Layer 3 of a small transformer language model trained on English Wikipedia (12 layers, counted from 0, width 64).
A neuron's activation on a vector x is SiLU(gate . x) times (in . x), where the dot is the dot product.

Input weights of the MLP neurons that the questions are about. A number n stands for n times 0.0032.
n4 gate: -46 37 14 -100 54 -96 -148 10 8 -68 97 147 -40 -23 16 279 34 -23 -245 -86 -19 158 5 39 -106 -13 37 131 -246 -25 -6 185 -40 77 -136 -76 231 94 71 -11 -48 110 -77 -49 -14 72 28 35 -97 -135 -191 166 -28 -63 -38 -150 235 -151 -80 38 58 -132 -26 -78
n5 gate: 143 2 -14 -188 96 -131 -28 71 -45 40 144 18 -231 37 -209 -6 9 45 -134 -25 150 70 83 95 -56 -35 -30 130 -57 -257 -147 291 -192 164 -75 113 112 330 -30 -46 -26 -83 143 -32 -7 112 165 -17 161 71 -327 -245 -16 -34 -220 -83 -94 36 -213 183 195 -12 -32 -67
n8 gate: -19 114 -8 -102 -59 14 154 59 -134 -98 175 -106 -137 -62 -26 -18 -50 -142 -5 -288 -24 14 176 27 181 -17 53 56 -7 121 -90 -4 153 -46 -252 113 -154 147 43 -50 -165 106 -43 48 -62 -123 6 43 172 -15 56 73 177 -46 72 -68 -59 144 99 -41 59 -49 27 79
n24 gate: 120 -176 -101 79 -29 35 -67 -93 36 43 -39 58 -82 117 99 -175 0 -139 58 45 354 -37 2 -101 -66 -49 -183 -21 8 -184 67 105 -117 -59 285 -133 -37 385 -1 59 139 76 15 140 -87 -237 163 -26 79 -236 -146 249 -33 24 -13 -135 101 88 -141 181 163 -167 77 -126
n30 gate: 123 -118 -140 9 156 -57 34 -51 -193 -350 -158 -44 -92 60 20 84 -407 61 -5 16 206 -52 137 198 -143 130 -69 153 -33 1 61 -157 -1 -36 144 21 -309 72 -70 -242 8 -191 119 79 366 171 -4 -198 160 1 -14 -186 84 166 -88 -46 258 69 -109 -75 101 160 -279 151
n34 gate: -207 100 189 55 -24 158 -109 -104 -6 -112 -105 -316 -97 -47 12 174 61 117 -146 129 139 40 83 85 48 108 -8 -34 17 44 50 -153 81 -192 -160 149 132 42 -253 -22 -295 -325 -11 98 257 190 75 -182 39 136 14 -8 -62 106 33 10 121 -70 228 44 147 47 264 51
n39 gate: -24 -127 5 78 3 -22 -207 -106 -95 -111 -218 74 -175 50 2 123 281 17 150 164 275 -13 250 -128 122 175 -180 156 196 -258 46 199 27 124 55 -158 212 83 23 49 -25 -64 181 -75 38 119 8 84 181 158 45 48 -191 161 -24 13 -8 -19 -68 -152 34 -55 -166 -14
n43 gate: 66 158 -42 177 -198 -211 2 -139 -128 171 203 76 -140 55 97 3 -44 -148 -222 -29 -99 -73 -18 93 -135 -31 176 138 147 27 38 37 6 126 -38 63 10 -41 -263 -136 -149 258 -91 -2 -112 189 -11 122 117 -57 90 23 -63 66 -28 75 40 -88 -60 -91 -89 -18 -69 125
n44 gate: 106 -62 28 -31 -153 -117 -29 235 -75 -137 2 -131 102 -142 -26 45 229 74 -80 25 63 72 -91 -45 107 -234 -205 -75 -72 -145 73 167 18 231 -219 -92 -175 54 128 169 -88 124 33 74 -94 -1 59 -105 184 -143 -49 -23 3 -109 -46 -109 -17 10 -24 9 98 47 -190 -158
n46 gate: -207 -5 38 -106 -77 -63 -44 37 18 -233 -188 110 23 -84 105 -76 -201 5 34 -1 -37 71 -156 -219 -289 90 20 -118 72 -35 25 95 -153 64 -172 -67 176 54 18 -14 -159 -319 -5 475 111 -48 253 23 -86 180 135 10 -48 75 -7 34 2 133 116 25 -39 114 71 285
n47 gate: -111 75 -215 127 -330 -115 102 -43 -143 39 132 77 28 300 -186 -150 -10 7 -108 -153 127 -1 -69 241 -155 -109 163 -79 20 40 -46 34 288 11 -149 135 67 -36 114 -23 -126 -303 -180 83 -82 54 21 -140 -9 41 15 -20 16 29 -99 -152 260 122 33 218 16 69 214 18
n79 gate: 314 56 -117 -61 -44 -26 -35 -42 5 -52 215 -182 -33 -86 224 37 41 -113 -101 34 370 -77 -52 -95 185 43 -52 146 59 15 56 -96 -84 -3 -228 -390 92 12 163 218 -59 61 -30 16 57 -19 192 114 -65 -101 52 -29 -66 23 -300 -159 48 41 53 -40 -57 -24 -134 -192
n82 gate: -8 -103 -28 -79 -30 36 -114 74 -199 40 -103 170 34 -128 21 75 27 170 -69 98 79 191 48 -122 83 142 -116 66 -13 -185 -134 -58 -220 45 -160 95 41 81 87 -66 -9 83 40 196 -2 -136 37 -298 255 181 25 56 37 -11 42 83 89 155 139 74 60 49 95 207
n89 gate: -32 250 66 0 -62 -76 -7 198 -34 -45 23 95 -93 -40 95 -18 91 -272 -132 -258 -27 130 -107 21 -85 -42 -32 166 -39 -77 -134 121 127 203 39 230 -5 92 -7 -84 -72 -294 22 141 -76 -24 140 -58 -35 -137 -104 -4 -118 -72 -290 111 -89 82 -142 74 -31 101 97 109
n98 gate: 78 204 158 13 63 -86 -72 -224 -89 87 -50 -118 -53 248 -95 -15 61 70 -155 -109 -84 142 134 -100 -8 -41 -110 -93 -83 283 262 -8 41 116 -52 77 -96 -118 -229 -221 46 -109 42 -108 137 37 -218 -75 198 -112 296 -183 46 -351 21 79 258 -75 -133 -86 -10 93 210 -93
n111 gate: 66 77 70 107 -44 208 -20 32 163 76 -200 29 84 -112 32 144 39 91 119 107 -129 75 -20 -71 -113 75 -312 -73 232 -14 39 -17 -98 -128 -20 -63 22 194 184 -72 -178 -98 125 -106 27 -79 167 -191 90 -73 131 -20 6 22 -42 120 41 -47 -73 101 -79 -71 302 -3
n117 gate: 43 -266 -26 52 -31 -150 -56 28 138 -32 -135 -22 -37 -100 -42 75 145 -132 -141 16 82 -84 -3 -43 72 -4 148 -23 143 -91 -141 83 -30 -62 225 103 -162 312 168 -87 -160 -175 -196 -26 -42 140 110 16 207 272 47 -111 373 192 -3 -237 29 -128 173 -6 -162 60 1 11
n119 gate: 106 -42 7 9 60 68 -105 187 63 68 163 -64 284 4 -178 97 9 -45 -43 -34 168 9 -109 -115 251 16 -20 -233 152 55 -23 -161 -54 109 -355 -58 166 74 -31 -1 67 83 46 -304 8 -84 99 85 300 95 -261 -43 -76 -79 -97 -93 -6 109 -383 101 161 127 58 -103
n125 gate: 157 182 -94 106 -53 -33 -71 35 -36 -35 -69 -41 -41 128 -173 35 -14 -101 10 -203 57 -14 81 110 -97 -38 66 -33 230 141 114 229 174 -168 41 -20 -53 6 -29 -108 -146 -66 -156 -57 -200 -5 20 -47 73 70 -94 6 133 -157 -67 203 7 111 126 -75 -67 -29 232 40
n137 gate: 24 -84 107 76 -60 -115 -48 -117 4 -11 68 -15 139 -62 91 -262 15 -301 28 361 -51 -61 5 -161 -63 -7 -144 -3 140 -124 75 -51 -70 76 66 -43 82 153 -24 -46 -279 132 130 -196 79 44 -26 -366 34 33 126 60 66 101 48 129 -12 -32 -32 11 20 -59 28 -108
n148 gate: 82 39 47 -19 9 18 -252 -234 -218 -216 -182 -29 -91 -211 77 82 50 211 -54 -60 125 141 -77 54 93 -164 -39 -16 -261 -3 -5 54 -291 -15 183 -15 -59 236 -36 5 31 -109 163 158 107 234 -148 14 147 -106 -34 16 -218 -12 257 -55 147 -119 -11 12 280 59 -124 94
n156 gate: 201 -29 75 -211 137 -58 48 45 216 127 22 -6 -71 -107 110 -32 10 -112 -15 21 -23 128 146 12 141 -36 -99 -38 32 301 -267 147 -39 104 -155 117 127 53 -56 -109 101 -16 -74 67 9 8 81 -97 135 246 -28 150 95 116 53 -126 22 -69 -161 -94 -208 -148 -105 -45
n161 gate: 250 -131 187 -232 -45 -135 -132 -33 -113 -9 77 -82 -119 182 -2 -168 35 4 110 57 60 53 7 58 85 35 -56 142 -62 -115 -163 14 68 95 -27 -36 -77 -56 258 0 -232 55 -114 -8 146 17 -28 -18 -56 -75 150 112 -102 113 -125 -7 -221 -22 -25 -255 39 99 136 -21
n173 gate: -258 -74 182 -183 -118 -23 -122 -15 -83 177 39 -131 -4 -31 188 146 -58 -39 13 88 63 -95 -85 72 -87 148 -33 -11 50 -71 -59 -138 -155 43 -56 -159 234 -30 -6 -149 -75 -77 -105 203 -81 -18 155 -30 89 -160 208 24 74 -48 -84 -15 104 7 190 22 89 210 -131 58
n177 gate: -174 -84 -99 47 47 -10 -4 -39 -93 179 -110 11 119 -22 6 54 122 76 -73 141 29 -114 12 9 180 -70 -102 45 158 -310 101 98 -218 -41 110 -55 57 195 70 -133 -61 -75 76 -80 -112 135 35 -92 -33 -114 79 0 -160 -207 148 -60 -214 121 65 -171 480 153 24 -60
n184 gate: 112 23 99 -161 196 66 4 -72 -61 177 -122 99 -75 248 208 137 -254 16 23 -108 -52 26 -70 19 -35 119 -138 175 -191 257 199 -84 -196 -122 17 352 74 87 243 -66 16 -27 -56 173 149 202 172 -138 -123 80 65 -1 92 102 -18 95 -100 100 189 -26 177 -19 -126 82
n189 gate: 101 255 51 2 7 125 16 194 -192 -6 25 -59 -63 -82 -186 -225 4 -41 106 197 -7 -130 45 -77 217 -122 -100 -147 52 30 31 49 83 -146 -118 106 -271 -109 182 144 -35 216 -293 134 84 100 -4 70 206 114 -191 -182 42 -144 6 121 -113 -161 -266 -43 44 152 74 30
n4 in: 127 92 -127 -176 34 63 -113 33 105 8 108 20 -12 -16 -33 113 75 -46 -106 -115 -39 125 165 116 -74 -76 86 43 -191 -57 -29 125 47 34 -152 53 175 46 -21 9 46 98 -38 93 -158 -96 46 95 32 -82 -168 40 -69 -116 -48 -52 196 -100 -126 87 -99 -76 -56 -69
n5 in: -93 107 82 -105 231 -23 335 73 -15 33 -9 -211 84 2 288 -75 -133 -197 -35 71 -106 -115 -51 -110 -130 -84 40 11 195 -39 -16 -152 241 -5 -58 -34 -119 -124 -2 298 94 -9 1 -99 -186 147 -98 -50 18 12 141 -4 8 -94 201 46 118 144 -24 10 73 136 -63 0
n8 in: -102 73 -89 6 -204 -80 47 -60 92 16 13 -79 0 73 82 25 -100 -70 -32 -250 -109 -26 61 36 48 13 70 13 1 -124 53 158 37 -29 -97 -51 -42 222 -98 5 -168 44 109 211 -163 -179 10 -10 49 30 87 36 25 -109 -7 -71 -36 60 63 -88 167 -51 -107 29
n24 in: 169 -192 208 127 60 26 -56 93 184 32 -170 -63 -99 7 34 78 185 -68 -38 -83 128 57 -81 276 -261 104 -222 55 -20 -11 -197 214 -100 -257 101 28 -205 162 7 -118 -208 -2 106 133 -134 90 -4 -19 70 -221 -87 23 -145 54 -29 -78 38 166 7 6 -51 -104 -71 -40
n30 in: 73 -29 -68 62 127 125 69 -182 211 -41 -157 208 -2 -17 -26 -110 -370 -35 -106 -174 76 257 -101 -239 69 -34 -3 115 -131 102 16 60 174 39 -99 20 39 116 35 50 -12 121 59 -82 -41 42 -99 -415 -104 117 14 -93 41 -131 84 41 293 -23 -100 -342 134 -142 -82 76
n34 in: -135 35 -71 -74 70 -24 173 41 -81 -128 33 -1 59 -10 129 -100 -309 129 -316 301 -102 138 -209 -130 55 -59 218 217 -241 -123 171 -73 71 111 -153 -206 1 40 -79 -44 -87 86 -9 138 -76 1 -20 -164 5 -107 226 187 -87 -31 63 3 15 -195 147 138 94 -193 223 16
n39 in: 77 -87 -125 -61 -96 -110 -147 -164 -78 -27 34 -117 -295 76 31 10 159 31 142 20 148 73 131 -125 91 35 -231 2 -5 -26 37 -42 118 -39 76 136 77 15 124 161 287 246 -109 -47 -5 -74 -35 -116 197 154 145 115 -231 18 -132 62 64 -171 113 -141 -114 241 -39 59
n43 in: 43 -113 -121 92 -170 -157 90 -26 -142 71 94 7 -50 -20 209 14 -5 -177 -128 -95 19 39 -56 139 123 -27 203 -29 80 195 -104 -27 51 -20 -94 -74 76 -112 58 62 -180 273 98 113 137 74 94 107 -29 -107 84 -38 -66 67 -346 188 -225 -68 55 17 -35 235 24 -207
n44 in: 33 -14 0 -26 -84 19 45 281 -198 -97 41 42 92 -165 -51 -11 213 -26 -133 -49 70 -145 53 4 22 -203 -160 -80 -137 -196 22 106 25 175 -271 -209 -120 86 215 175 -30 65 110 -103 -91 25 78 -22 159 -83 -31 -1 -71 -60 -62 -120 -27 27 57 -77 -38 -64 -201 -142
n46 in: 194 -50 259 169 -94 14 -157 -61 -47 -382 47 -164 32 104 222 51 -175 -205 -190 159 -99 236 -82 -66 -207 -6 53 -76 199 -143 -70 -25 93 -202 -221 20 199 137 -84 -150 45 -52 14 241 23 -15 -154 107 -139 34 106 -75 1 -8 51 -13 -59 -56 82 -18 90 -55 -173 0
n47 in: -91 -55 -235 94 -297 -53 31 -38 -66 13 92 -15 71 311 -282 -118 -106 149 -165 -182 18 -100 -174 31 -31 -129 107 -105 -118 123 -177 73 220 -59 -109 -69 34 48 156 37 59 -23 95 -7 113 -55 102 -84 37 124 57 14 -34 -65 -49 -166 302 -59 120 245 50 56 69 -22
n79 in: -35 -75 -80 36 -64 157 -243 11 -45 -149 4 -259 -164 70 -84 70 25 -183 46 -11 -148 279 53 149 217 -68 297 67 38 103 -8 360 131 -57 91 82 109 78 -14 70 -50 -187 -13 -31 -237 -31 -103 140 -129 -20 -2 -98 -73 106 -39 147 -61 3 -45 39 -67 275 188 23
n82 in: 19 123 243 4 17 -295 -107 76 119 54 -160 -102 -12 140 -37 166 143 -9 -14 35 -43 -127 21 43 108 -230 -47 -12 -258 -129 -1 92 -110 -142 -99 94 -9 132 -55 -144 -41 -200 -61 -28 112 45 96 -158 91 64 -12 -197 40 -67 -203 -62 164 61 -180 -141 -137 101 -82 225
n89 in: -183 38 184 -19 57 157 -34 40 105 -21 -173 44 -30 -30 52 45 142 -44 -96 -131 -89 191 -15 -21 -71 -90 -29 198 -110 -7 -86 190 -47 138 184 8 154 29 -191 -253 -67 -26 154 150 -144 123 293 34 7 -157 121 14 29 -42 -55 71 91 -32 -106 233 17 -91 35 2
n98 in: 48 201 268 -49 83 -203 -104 -231 -116 106 23 -66 -75 239 20 -6 35 41 -19 -143 -99 26 87 -67 -28 101 -149 85 -213 117 201 -8 118 27 -2 -37 44 -71 -144 -342 243 -74 83 -194 -10 98 -128 -84 245 32 291 -110 123 -185 204 157 260 -126 -82 -220 5 17 113 -78
n111 in: 120 21 -136 -245 108 11 32 79 -16 -161 -315 24 -155 -246 -52 -47 -204 -131 112 245 -118 -69 27 139 -32 -73 21 177 133 -12 -6 94 -130 126 77 300 -26 110 24 -40 -98 -144 102 -6 -53 78 -54 -111 -88 -42 -20 7 -82 -33 -4 128 -31 6 184 -141 -67 40 134 60
n117 in: 167 105 -252 -90 -10 24 -81 -142 45 148 140 45 -69 193 97 -122 199 -94 -221 -21 -102 190 -66 126 -46 263 39 -22 57 -20 156 90 59 27 -11 -111 27 134 99 17 94 7 -115 240 22 -79 155 190 136 80 249 -299 -175 -3 -367 -157 -14 0 -84 179 124 -39 280 -26
n119 in: 52 -58 129 -2 185 -95 -182 21 119 8 152 123 211 -15 -56 103 40 -204 100 26 189 -120 -19 -222 233 -95 78 -162 -30 -16 -153 -126 42 -65 -161 -222 41 39 -37 -121 17 -19 116 -316 39 -84 -68 178 113 285 -275 -93 -75 -17 -82 -26 84 53 -351 21 108 92 -202 -117
n125 in: 117 87 64 73 36 -155 -167 68 -45 -10 -18 -121 38 105 -126 -12 -6 -4 67 -114 77 51 38 -52 15 118 -153 -15 151 -75 5 -17 78 -27 -44 -37 -40 -22 127 -70 -36 42 -77 4 -218 -104 11 4 183 11 -110 -8 23 -72 -183 260 -102 139 -60 114 -61 16 287 -54
n137 in: 184 -148 -154 -60 -13 -89 14 35 8 72 45 69 -43 26 106 -89 -124 -20 -111 87 194 118 -96 -36 -53 -38 -93 -120 -120 -243 107 -123 196 -195 129 212 -280 -1 27 -126 2 -71 -92 29 -114 -21 128 -46 29 182 -91 -408 66 4 128 178 -16 170 93 -131 -49 -52 -161 -110
n148 in: 189 82 -20 -278 -155 -110 -182 -264 5 59 -9 -18 -101 -148 -59 -25 -16 -20 -108 -83 105 -22 -62 75 72 -46 26 -98 -207 -81 -36 -39 -53 3 -37 140 155 -61 -353 -179 110 -157 179 205 208 117 -201 -154 78 -45 -95 139 -186 -237 221 -105 53 56 -195 115 146 -51 143 -73
n156 in: -180 -17 17 -109 -29 2 57 80 -16 -57 50 -93 34 112 93 -2 -37 202 -22 -117 -18 -35 -262 23 -116 -61 129 140 -91 80 99 -217 -87 -4 -19 -64 -89 7 -110 -114 -224 73 -252 103 39 81 148 93 35 80 -45 5 -132 99 -125 115 182 -49 79 22 45 22 -40 81
n161 in: 175 19 -27 -61 -10 -206 -44 150 -58 24 4 -11 -156 277 -31 -147 24 -97 -17 119 -153 189 47 118 110 -37 -27 10 -175 86 40 -33 10 225 -70 -104 161 167 193 80 -182 135 -71 -42 4 44 -10 29 40 -51 -24 131 -40 30 -163 -106 -189 -81 10 -180 73 191 193 -67
n173 in: 243 51 -118 98 101 162 -120 4 0 16 -35 28 -353 141 -30 -52 51 157 -156 17 -133 12 18 -8 174 -82 -197 -138 77 -20 -179 -39 -34 -156 20 -26 -130 9 -38 -106 133 35 28 -157 -34 51 -150 -29 309 -52 -28 -206 110 65 130 -82 91 19 -7 -166 -90 133 -59 111
n177 in: -118 -17 47 -191 -66 28 0 -149 117 23 -105 -13 -134 -49 -87 125 9 -12 59 160 163 -83 20 247 -77 212 -319 -23 -47 -46 -23 -29 -104 5 129 -207 -253 16 156 57 -175 -159 -181 -28 -64 5 -57 68 -8 -64 30 158 122 -128 -47 205 -71 22 109 -67 12 12 -22 -154
n184 in: 107 92 37 -1 155 135 49 -6 -69 -21 35 -23 -36 117 -46 91 -69 105 63 -57 -176 -118 -112 -55 -51 103 -33 120 -110 8 176 84 -44 -274 -199 34 174 2 201 66 -75 3 -88 124 98 149 -156 21 -19 -226 -40 16 176 146 -18 128 60 4 166 7 94 -76 169 80
n189 in: 54 181 28 -66 35 -95 -86 67 -272 -109 20 -133 -49 147 -15 -200 -1 -92 -90 118 40 -122 78 103 111 29 -24 -257 58 -139 -77 96 35 -267 -206 63 -213 -331 155 94 -74 170 -115 116 37 185 160 24 239 80 -254 -248 129 -31 5 41 -151 129 -63 -31 29 100 -56 -41

Each question shows a token from some text and the vector x that enters the MLP there. A number n stands for n times 0.0044.

" year": 153 26 29 8 69 -134 52 -89 62 54 -138 -55 -13 52 21 191 103 121 116 -43 42 -35 -29 17 -31 -74 30 16 -113 -49 74 8 127 -15 22 -7 -65 -2 42 -60 -20 67 152 -4 -27 37 -182 -61 160 -104 76 49 4 -62 -95 -77 23 -75 -21 35 -39 -18 -98 108
The three highest activations, in order: n98, n148, n39

"o": -23 -13 -100 63 98 -69 -13 83 22 25 37 120 -76 -68 29 175 -56 -93 -81 62 -14 -92 179 -42 34 -86 45 6 -95 -87 65 -44 15 32 64 -13 31 -50 -33 92 -32 60 -26 144 -55 -122 61 -56 -65 -57 -69 -134 -96 100 -15 157 -2 5 -36 -172 -25 -35 42 -14
The three highest activations, in order: n43, n4, n47

" up": 125 43 -3 33 12 -99 -126 -41 -67 -4 -70 4 -89 -47 -5 136 0 3 -102 120 -14 128 153 11 -87 69 -24 -29 -43 -98 15 10 96 78 -46 20 105 -71 -71 128 62 -14 85 -22 -38 -2 -96 -71 135 38 225 62 25 -16 -33 17 -1 -90 68 31 -1 -82 -38 201
The three highest activations, in order: n39, n98, n34

" A": -59 61 -152 -22 30 73 101 179 -42 55 -67 82 24 -83 82 84 -97 30 145 -96 35 -38 103 -29 -31 22 20 -107 -62 -108 -43 33 -16 -82 73 10 35 -22 66 118 25 -42 54 -33 132 -13 42 -37 139 101 22 -38 -89 80 -141 59 25 -33 103 63 -105 -89 30 4
The neuron with the highest activation: n111

"ice": 78 39 128 152 33 -25 -22 189 92 15 -108 16 -64 61 129 210 -53 121 106 39 48 -28 -50 56 32 -59 -41 -28 81 -20 -60 19 63 30 117 39 -91 6 33 35 -58 40 39 17 -35 -105 170 94 50 20 85 -133 -7 22 -10 163 -26 -11 -104 -109 27 59 54 -107
The neuron with the highest activation: n125

" a": -56 -79 60 -86 79 -19 164 -3 -26 57 133 7 -10 -50 74 183 -167 -46 -24 -26 -76 31 19 -24 -29 -31 57 -89 -111 -116 -103 13 21 34 216 46 -3 -103 15 144 -17 -19 -17 45 -12 -32 -8 -84 140 82 -32 -133 -74 43 17 66 18 78 134 134 -46 -93 -16 -81
The three highest activations, in order: n5, n161, n98

"ft": 60 -55 -30 11 75 -86 -29 -28 84 0 -14 95 -32 73 -12 195 53 39 -59 25 -46 14 -80 -10 -5 66 -6 -111 15 44 -66 -92 54 69 -138 -73 -78 -53 37 -56 28 77 -52 17 0 -244 53 140 58 57 100 -161 -10 56 -95 16 -43 -55 -9 -119 -106 65 -82 23
The neuron with the highest activation: n119

"am": -5 7 -180 90 -41 -78 -66 10 50 26 40 145 82 -1 -86 -30 12 122 -9 -2 -29 61 -84 102 29 71 56 68 -177 -44 -25 0 194 4 -14 -142 72 21 8 -20 34 -153 -26 91 -14 -114 -66 -140 26 30 -11 -34 -53 92 9 92 40 56 63 57 -53 10 -85 100
The neuron with the highest activation: n47

"n": 38 73 -92 6 -57 53 116 19 79 -126 99 -149 32 -3 -171 68 -109 -26 33 182 -4 -44 81 2 52 9 153 -30 -123 29 60 -23 37 -26 -31 -62 24 -36 32 -56 86 55 121 11 -118 -81 -159 104 -65 -37 -109 -187 -41 48 -59 47 -91 102 21 -43 -107 -13 -59 -16
Which two neurons fire most, strongest first? n79, n119

"ical": 160 45 97 75 -53 -14 8 197 41 -23 -88 -16 30 -46 7 19 49 -9 167 31 -27 -153 -80 35 51 -51 36 -130 -121 25 20 -117 135 144 38 8 -85 -73 13 51 10 41 -35 -16 58 -87 -94 -60 54 35 23 -192 104 -8 -15 131 -59 -12 -49 50 -80 -9 -93 -55
The most active neuron and its activation: n189, at about 4.3

" m": 48 96 -118 -46 -39 12 -78 152 85 38 107 -4 -25 -45 -27 64 -13 84 -133 91 -58 46 -95 45 -27 63 -48 -36 -120 -51 16 1 29 -123 184 -67 -6 -14 -13 128 -44 8 35 30 -48 -133 -117 -90 132 15 10 68 -170 37 -11 23 -28 -42 142 143 -24 -138 -86 11
The most active neuron and its activation: n24, at about 1

" sc": -109 -50 5 24 96 -14 -146 174 33 80 -18 37 -56 8 -17 -15 109 3 79 -83 11 -51 -19 68 -75 -14 43 -17 -64 -25 2 -101 43 -101 126 -25 -108 126 -35 -12 -60 10 -67 15 -47 -96 -136 86 68 19 -166 52 -52 -99 -81 74 -58 -93 164 -65 67 -127 75 -95
The three highest activations, in order: n24, n125, n177

"ork": 105 74 64 94 -17 4 -117 65 10 5 -75 -10 44 -64 -115 134 -6 12 30 75 111 -144 -19 87 35 74 -72 50 53 -20 10 42 160 18 88 -185 74 9 58 -22 71 53 33 -45 -10 -87 -121 98 71 11 23 102 -87 -110 -97 40 -23 80 62 -1 -42 -78 -68 173
The neuron with the highest activation: n39

" ": -198 32 92 -49 129 99 65 49 -60 6 67 -41 -48 70 30 22 8 -12 -141 -2 -55 -28 23 -18 -151 -51 61 -117 -1 -87 -13 -12 86 -69 161 -73 1 -83 54 43 0 -104 1 -41 -96 -22 -97 -59 24 60 95 -136 -191 51 -9 97 -72 67 47 14 -66 -49 -23 -9
The most active neuron and its activation: n148, at about 0.5

"anc": -57 88 -18 -51 82 -140 -24 32 123 23 62 109 -61 45 81 73 -133 20 6 59 -10 27 -105 40 74 -153 -67 -15 84 -96 -124 -96 3 -3 -85 79 9 46 9 -211 39 -73 -97 70 -29 -89 8 119 -8 126 -26 58 -7 -14 -156 39 -37 -133 49 -70 -78 -89 -12 125
The neuron with the highest activation: n156

"ad": -46 56 -86 -7 -44 -51 41 47 12 -127 -18 61 43 8 -64 97 30 54 -1 113 -37 -49 80 -6 -97 1 104 -43 7 58 -14 -80 93 -23 51 -42 -59 127 7 -33 264 -53 12 131 -46 -125 -67 -137 44 1 -39 -30 83 61 -142 142 -146 56 -65 -99 -89 -66 -133 18
Which two neurons fire most, strongest first? n148, n161

"e": -22 -5 -13 130 31 -6 28 72 34 8 -36 -30 -77 -72 -150 172 -9 -36 -105 45 136 -40 -75 -89 -22 2 43 -117 -139 -11 -74 -47 76 -10 123 49 107 -38 -21 38 31 73 75 44 -42 -115 59 -8 -44 -105 19 -112 -65 97 43 106 -36 59 -82 -179 -126 -155 26 45
The neuron with the highest activation: n161

"ss": 48 81 67 -20 26 -81 -17 83 85 68 -159 2 -66 -134 5 107 -15 -126 -43 115 -90 -9 -3 -33 -91 -27 44 -111 -17 -42 -42 -109 -50 12 72 -146 -19 -59 -104 -107 58 71 105 105 -9 -127 -5 180 1 -40 5 -155 -78 -89 15 86 -42 11 -35 -182 1 -4 -92 -37
The three highest activations, in order: n46, n173, n184

"ay": 61 -109 -33 221 63 -98 -23 21 131 6 -26 55 -8 -48 -199 131 11 -94 -2 4 37 10 93 8 12 95 38 111 -82 -14 21 42 129 18 187 13 79 80 41 -123 154 -3 24 185 33 -122 -10 53 90 13 52 -161 -5 -48 -62 -28 -111 55 -4 47 -27 -57 -25 159
The neuron with the highest activation: n117

"iv": -137 34 -6 120 5 21 8 80 74 -6 84 131 -74 49 125 31 31 30 -60 188 44 2 -67 4 129 -129 -6 -19 -157 -55 32 -106 -29 -142 62 -134 -6 42 -29 -82 -16 30 73 151 29 -142 -18 44 58 0 -43 -107 35 152 -55 122 -28 68 -21 -103 -100 -21 -14 142
The neuron with the highest activation: n82

" the": 25 -8 39 4 42 -15 68 8 -7 27 28 0 -74 -78 33 213 -72 -59 84 -140 -116 97 -69 66 24 -7 98 -80 -78 -105 -113 -4 68 84 125 -18 -31 -38 72 101 -99 -2 -1 4 11 -146 -47 -91 127 54 -77 -99 -4 -35 11 135 -36 37 94 84 -3 -71 -50 -12
The neuron with the highest activation: n8

"ew": 85 148 24 -65 85 65 -72 80 14 20 -5 117 25 -23 -122 224 11 41 10 -8 36 28 65 5 59 -46 -56 -16 -69 3 191 10 103 82 27 -44 24 -127 -14 -69 118 12 25 23 -15 -125 -124 -52 -37 -61 -9 43 -42 -30 -1 -70 -71 143 62 -31 -44 -125 -91 58
Which two neurons fire most, strongest first? n4, n98

" and": 41 -29 52 82 60 115 40 10 44 75 30 25 -114 -48 16 146 -10 -100 69 -48 -96 5 -38 76 -26 74 169 -173 -142 -78 -62 -20 12 85 21 -113 -23 -10 36 9 -48 -132 107 10 -22 -147 -15 -73 100 22 40 -57 58 35 100 126 -33 32 39 95 -12 21 70 36
The most active neuron and its activation: n39, at about 0.49

"ter": -138 -40 40 18 6 -132 -31 25 101 55 75 79 112 64 -97 86 89 150 19 -48 50 147 -65 50 -29 -9 -62 -80 -66 -88 -100 -30 -16 32 -102 65 -124 -83 2 -12 122 81 -32 68 -5 -150 -49 -180 30 -5 -35 -133 -114 8 -148 44 -44 -24 2 -173 -42 -41 -103 4
Which two neurons fire most, strongest first? n82, n44

"em": 84 16 -97 -32 -30 -135 -179 -41 74 -45 46 130 63 -44 -141 20 -18 33 99 -14 70 44 -146 33 4 -79 38 -52 -132 -53 37 -37 7 -90 92 -146 71 -53 -29 -88 61 18 -44 153 -12 -49 -103 51 -18 -47 69 -111 -155 34 85 59 -78 18 103 -94 -24 -192 -51 131
The most active neuron and its activation: n148, at about 4.7

"ation": 58 -17 74 92 -3 -14 -156 32 109 -16 -48 36 -53 17 19 120 -6 47 75 -26 72 -38 -47 114 -104 -51 -24 -98 -85 -20 -1 -69 135 122 221 -81 -10 -117 34 6 -14 -15 -4 -74 -119 -77 162 -57 191 27 104 -168 51 -26 -56 -3 20 71 7 24 -10 -42 -46 -87
The neuron with the highest activation: n125

"ri": -112 28 19 65 17 -46 18 41 138 59 -80 84 71 -163 -35 21 -73 -43 74 137 -56 34 85 9 62 -22 162 -205 -162 -84 48 -8 -4 11 -12 -76 98 -93 20 0 94 15 -98 110 38 -87 -11 26 -42 49 -21 -135 -130 36 59 57 40 40 -23 -162 -6 -77 -47 128
The neuron with the highest activation: n24

".": -35 -107 -22 -48 25 -17 111 114 149 -2 -16 -56 -56 23 0 100 156 93 22 181 -57 88 0 66 59 16 111 25 -131 -32 76 -95 84 -19 41 76 -81 -11 65 -22 -33 -69 143 -11 -19 -121 -105 -86 21 -8 107 11 -74 86 -38 149 -113 33 10 176 -7 -23 9 -14
The most active neuron and its activation: n34, at about 1.5

"ov": 54 0 -50 -114 105 15 -20 102 36 1 52 59 15 -7 -59 49 86 -42 27 27 33 -137 -28 -11 131 -53 -8 20 -197 -91 85 -38 107 -26 96 -151 -1 20 32 -208 40 -29 26 39 -57 -150 -184 -109 67 -54 -92 153 -42 139 16 55 32 56 -24 -76 5 -65 -19 188
The neuron with the highest activation: n82

"te": 127 -85 -49 166 -34 -55 46 -43 -29 -81 50 -19 11 -11 -71 118 -110 -22 -16 58 -72 10 -75 -46 1 14 68 46 -105 -57 -55 -83 21 39 -31 -71 33 -47 -79 170 92 63 14 91 -5 -31 115 84 -51 -56 98 -69 -27 88 -21 271 -116 91 -106 -173 -41 -52 96 143
The three highest activations, in order: n43, n46, n79

"et": 71 72 -85 -122 -15 -78 -8 47 168 -91 123 67 -27 11 -143 -63 79 -25 59 29 -56 -53 -42 43 84 123 -69 -94 15 -107 -18 -37 116 62 125 73 -5 8 25 -28 128 36 -31 74 56 -140 -95 -36 -18 -51 41 -234 26 105 -50 66 91 -14 98 -78 -13 -213 -42 -40
The neuron with the highest activation: n117

" |": -80 39 25 -25 44 0 117 19 29 -17 -14 -30 -120 11 22 135 -32 -25 20 -188 -4 74 26 59 16 19 68 -117 -130 -100 -23 -63 97 65 67 -28 -113 3 24 -20 -167 -43 101 -5 -69 -269 -81 -78 107 -3 51 6 24 -71 68 94 -92 34 25 -29 -55 86 15 -19
The neuron with the highest activation: n8